Layer 5 of a small transformer language model trained on English Wikipedia (18 layers, counted from 0, width 64). Numbers have three digits each and are written without spaces.
A neuron adds its activation times its output weights to the MLP's output. To switch it off is to set its activation to zero at one token and run the rest of the model.

Output weights of the MLP neurons that the questions are about. A number n stands for (n - 500) times 0.00091.
n2: 494613458268696538196713485350641557603588662262535646468238409319755488364546523365539364333583495667423575480603438559630749645496364868597628557545495646142436489720529487707307340571677380
n9: 465295388547539343446604146534434226427581481336658476532674401801338498388476551708442412652468559661472364562517707591634488449675545487372622540816521195511517890562424573603387578656296690
n23: 585466586500691524869464694602397559488337268580583551509676588615532521529594417678591436530434340400406444439332260378576428458474501167612288388673451575452734305650588404557082353703395567
n28: 491445717589335492848441659534314588424346521561328373475334303518190131434720714470534722119310365576615302240507172593288448343366531393619425398331398339299459430358466471187820727657202433
n32: 516290397610693476780450326802496435463365537475526377483289389562618458542391393436546728559417594506461487433596504520506499507458098764508508632553519439632545695459478373708228718365797559
n43: 350611464778401472457566604561512431460134501499365413391465530456422298529594719436478379870173530447603534353520450403717615364507372532406535785276675309481385452375559403481468449448677804
n47: 875517577790474303633668372693537687401517444541445498552572504730361537502296149544609581571621508506477712399559409417284405231743239234338179478682441367417620330684270369692396473486236976
n58: 544498603491566439631335430578642387563604564549269724446571429544518408496500224556257476455517474637612576568574260585621742298667874476384513490574520444288257615591630572407473499561293804
n101: 463547408576656430599264631493371363549411767449057560505395728320242362172665460510395782551450458493479409140342076378641611822606450704836523529620482643589573408482679311541684590456409541
n128: 652756399396365654522240342576666215355421475417435602213450477630803491315551534434517423506588649553353711654517735367399482838555317656800540264483578552517362645316423583547590574465562391
n137: 495689700336337613362733609578446315451584217765768402542538557421464483445649472481660305470859474340848639519507347392266268395678487573397501417891751581273736197448732542605137441653345477
n138: 502362599321421643428320893458533718562461378503654502456595436505444436565561863314756430657320616517353606289341355467785410534903794303542574486704703555439587662504503161637381690264662565
n153: 506484340693467366439560466374475704428367713671330450254646517667694270302372583821501599495327374474363426669569418478555489258607391375585475503596556498413499398618293724335539435716632722
n159: 471673347454413784577401391742381550613401548443664658938657441695406227671466461506380667307609535581584476320610485180609465724442544715493447576562709443506151547432687577399443468672584600
n161: 620347462400523325199674559324593555554775107605483466729385766473482576415515522741521620349285656386384511393565540476461536469604445665472460317470383627431741556634229422399442460533424271
n181: 621421703691426637629346753512334435431704376408373244169248458537430666556403560442546245414439509247736569772341472578524421719202533574566360445244397289436467439346464347350474652279499384

Each question names a token from some text and the token that comes next. It shows the activations a of the neurons there, in the order above. A number n stands for (n - 500) times 0.02.

Then comes g, the gradient of the next token's log-probability with respect to the MLP's output, scaled to length 1. A neuron's effect is roughly proportional to its activation times (output weights . g). A number n stands for (n - 500) times 0.001.

"le", then " M"
a: 262488503639500500497521508517500599504504411502
g: 409548569600490583657377424603621580472487517431364533477526651500518541780308481433564440596402627243283493514273536546728329494481639591217651435694433455534475351292690547771446587671452339
Which neuron, switched off, raises the next token's probability most? n28

"ial", then " sc"
a: 421619502451497508501508500523681502498586515479
g: 352405823591716459489576627502439514590330351647567500470463609474736777582390579676800605580558579351807451275582366505490487533668554421323533411534590519627378489419599486433551551384371579
Which two neurons, each switched off alone, lower its probability most, in order? n137, n2

"ied", then " to"
a: 457301508478483505500506517493451509493492491505
g: 529494542583453530452415631485295504392530376274350490409360357682305353560600561394361536416317596306388671447413363414339606512574310559776436564529390433473571496233411741693608429372752516
Which two neurons, each switched off alone, lower its probability most, in order? n9, n137

" con", then "n"
a: 499500490500408494501499585500515503528524501500
g: 505428318593528562750721572539584663566496466549367473409556481174703634471492530455349562408630512372404309488662502435523734597557398485878618606605549408529547416333448445472791598370517642
Which neuron, switched off, raises the next token's probability most? n32

" the", then " State"
a: 495493500463490490498497500567501500502486515507
g: 508466376467480459520537542271474532658732695519542494701303317155446524514462229594531443345589717648177501470401489598443406481577462556478577537407582370628394234535562447705471369609514614
Which neuron, switched off, raises the next token's probability most? n128

" in", then " e"
a: 494499547510498503571415500507507504500449513507
g: 546434423326588477705437462606307543766489335565561452534615469243343541491593545502690589501563198535417440430420677560501441431495682365536551496405754602152577630465498322484352589381405276
Switching off which neuron hurts the next token most? n23

"act", then "ion"
a: 495496516506490500504502500500500514546505500251
g: 667563559516573425429629321531421482394519621523492477524459612237320360436416505517254499859685426599288353348503329434321628352448630488531630458350684588457586372746416661462315370543522415
Switching off which neuron hurts the next token most? n181

"rench", then " Un"
a: 494305505508496512506552500487562497496520510507
g: 464545738441300280713643240479469601379633414481419568463543411591456434780381480263591408701600286389422564453560402412531412326647531399392635412445487389487448215649476654569458403704525570
Switching off which neuron hurts the next token most? n137

" it", then " found"
a: 475426497499499500498415500500505500514576523485
g: 681390340562626474466542424452468483688437647274576376664365536450646307410404535367522306537201447450315670586551602417498486501584342620825694682483482577667543438348607415475606628404405712
Switching off which neuron hurts the next token most? n58

" to", then " E"
a: 502476501498503501510478500494500500504516391506
g: 468617318615395270452397444498528580389447455618321409588654659474416873426491565615558475348779560347319441420587439528253399465605357484312358636447506553555588277324488324641479593523677507
Which neuron, switched off, raises the next token's probability most? n161

"oung", then "est"
a: 429502500487498494500497500500498496500500498510
g: 583623580433539342359463356377429495487345349505719470724402501817417206425335553444735583475385530673654667481581400342381523374423432622533493245520406582311509419382621596484575534555709630
Which neuron, switched off, raises the next token's probability most? n2

" in", then "stru"
a: 495499540512502500606475500511501505512470516507
g: 435777443584376531593707472757308503619381361479335414434467406522615394354723682470415454422602487604328437243535303437694413444576369267676393400632445483581432566649506527440624486249445584
Switching off which neuron hurts the next token most? n47

" number", then "ed"
a: 500404313346497284502500504507500495497503501497
g: 277268305556780341459467364556500671458413629288711513506444545564554417303678590340528411510456510446343437549658510527454486524413144312633547597543566527662507615501442721571483513758492625
Switching off which neuron hurts the next token most? n28

" re", then "port"
a: 502515502500115496498500512501521497488500503511
g: 564574568699477356511446617574399391628342526608427391600374658489354337253518583844515327417596655283508439583365468355628579279516534203429623616472668332445538547315612543601570643416501580
Switching off which neuron hurts the next token most? n32

"00", then "s"
a: 505492421499500505500515495502500500498509504504
g: 698550352513520223522215366649468372590479431300329483766525617634482486489617516612690440312518493442360577468656573527410499488414412453508553428493605438409376827748591459506328703568318607
Which neuron, switched off, raises the next token's probability most? n23

" the", then " a"
a: 489499500500497504496501499574502492505497460509
g: 441608227574483650346436683648695522616641646829657522461502556427484580406297633413375505580554436614645302560547598641451427404495666477313567521505304585523516414524559553604468650213298303
Which neuron, switched off, raises the next token's probability most? n128

"i", then "en"
a: 503598500491503500498646499481608500500707417500
g: 263543589477562621458623611296459673420624637854498583705307604435597453407613511517357586501436466447732470343427479498685557445363589804442390504569428609429299408400462413520435258499738538
Switching off which neuron hurts the next token most? n159

"h", then " the"
a: 246505500430503500500506510501497518502500438497
g: 477483646511642632476396590450287520362620567383700462496402567557413581490496572385631368783594410677343568455318422426451425397422469622391597481640364490127548682382565224462265512369288452
Switching off which neuron hurts the next token most? n138

"J", then "o"
a: 519507502500494511507495497501523630497502501506
g: 628482549376423569494368425201423537377466431509535539617766346714419491774641613426489448674401444711683637519347344329539443425752369511512466593539506566505722691583460449623439306266470506
Switching off which neuron hurts the next token most? n138

" ", then "19"
a: 489505499500502500497421500501500496496502498501
g: 522486533478371632211553508402586683485490202763499468480452377356569531520694561597592436560794690423630510596518655452563490288300494419629480629436432722606578529529594657581451212632641432
Switching off which neuron hurts the next token most? n58

"ost", then "ock"
a: 475507511500501503497500498409500498533500496500
g: 479195492223595284512661437498482676528464565465706574565568593485666527566573423368447497370560314406330339416449688354622493653386531312477544521380503347590253444845512446578286599474448443
Switching off which neuron hurts the next token most? n128

"i", then " D"
a: 503598499496434503498524500493496500503516389508
g: 418583531565719335692410575726473485604332587381500708292522438569620731609513454266686409623386441504214442465483405477618619546422487394467618659403592599461872484408475621351541463346593453
Switching off which neuron hurts the next token most? n161

"ond", then " V"
a: 486227391500378506502430500503495498486499506494
g: 392642394563482635466417414497529574391246537678370545556302489531715624783498389362548535507434329411417471575544188367382328401482434670420637467297513361178429436338481648588381549364581590
Switching off which neuron hurts the next token most? n9

"e", then "i"
a: 465520504584375500499507510513496499500503331500
g: 436392723563719525445648517416500392713575461254512586640499517585368442525435418567514586269397459615736370482591527203300422601340485653441560506512265692530521728562424637381436384738646490
Which neuron, switched off, raises the next token's probability most? n161

" produc", then "ing"
a: 499483307500498465498506500509492484497500500500
g: 367651510547182500553541555468317394617370390421461581744260443557760470186308709576451433409539501557587496754546525422363527488518695477379557658358455493359407412301414367428375443541610423
Which neuron, switched off, raises the next token's probability most? n43

" had", then " sp"
a: 496331492303499507502501500502500497497509500511
g: 615421482376331572635553480623270616606315421241498425708504427467559636493534542591569299637469950484537567467281508587554601464646419584264586622426526644729452338438388348581542442489434507
Switching off which neuron hurts the next token most? n28

" Party", then " lead"
a: 489499500483485499493554492499496517516528381500
g: 584262611617517419548571414362432422561640636547570497565595506686380163775663388372551253597441306437478512503337527572654586531644543575509523433368488363557577164499757405619457538581333508
Switching off which neuron hurts the next token most? n161

"g", then "eral"
a: 500538451499500514500529501542500500499500496463
g: 713442492530453299364649479594412496439676520431439439336468525225308425447522421253577520638532724477699655289577525609420502630521544385501395510382386562845646328468224521660586527545629526
Switching off which neuron hurts the next token most? n23

"v", then "ement"
a: 501493500568512500496483500496513499503499509495
g: 444412530287491276783532607585392442544494667777434456516688487434478277439563378376276573317602499670527639474437416324478694311476543379421636328418378537356528401730452475386433550700636392
Switching off which neuron hurts the next token most? n28

"ach", then "im"
a: 515162482500507509500499511501523482500498504492
g: 686345428355273341366589463650429363366326507335705518497428481503322374452477363247449458637402450766600475419599671396596473612326407736601561418365623485656313328497436577433578465489730476
Switching off which neuron hurts the next token most? n23

"ocrat", then "ic"
a: 494423506526494502518491501491499484501508509500
g: 360707601466496512312653565594576510475585433532700423516368440643491507278791564609619659418593500870390275588549517256581448502457346515550552246539201343702485516480497480458467492578537509
Which neuron, switched off, raises the next token's probability most? n9

"air", then "man"
a: 511513327500495514508526504456501492907496500500
g: 575340399509384151550484528431326469577155318214384512509553584437527373397515408680590274520555261606584329527486501427469458573397581295539483521591336503497474230650508508700577359473571537
Which neuron, switched off, raises the next token's probability most? n23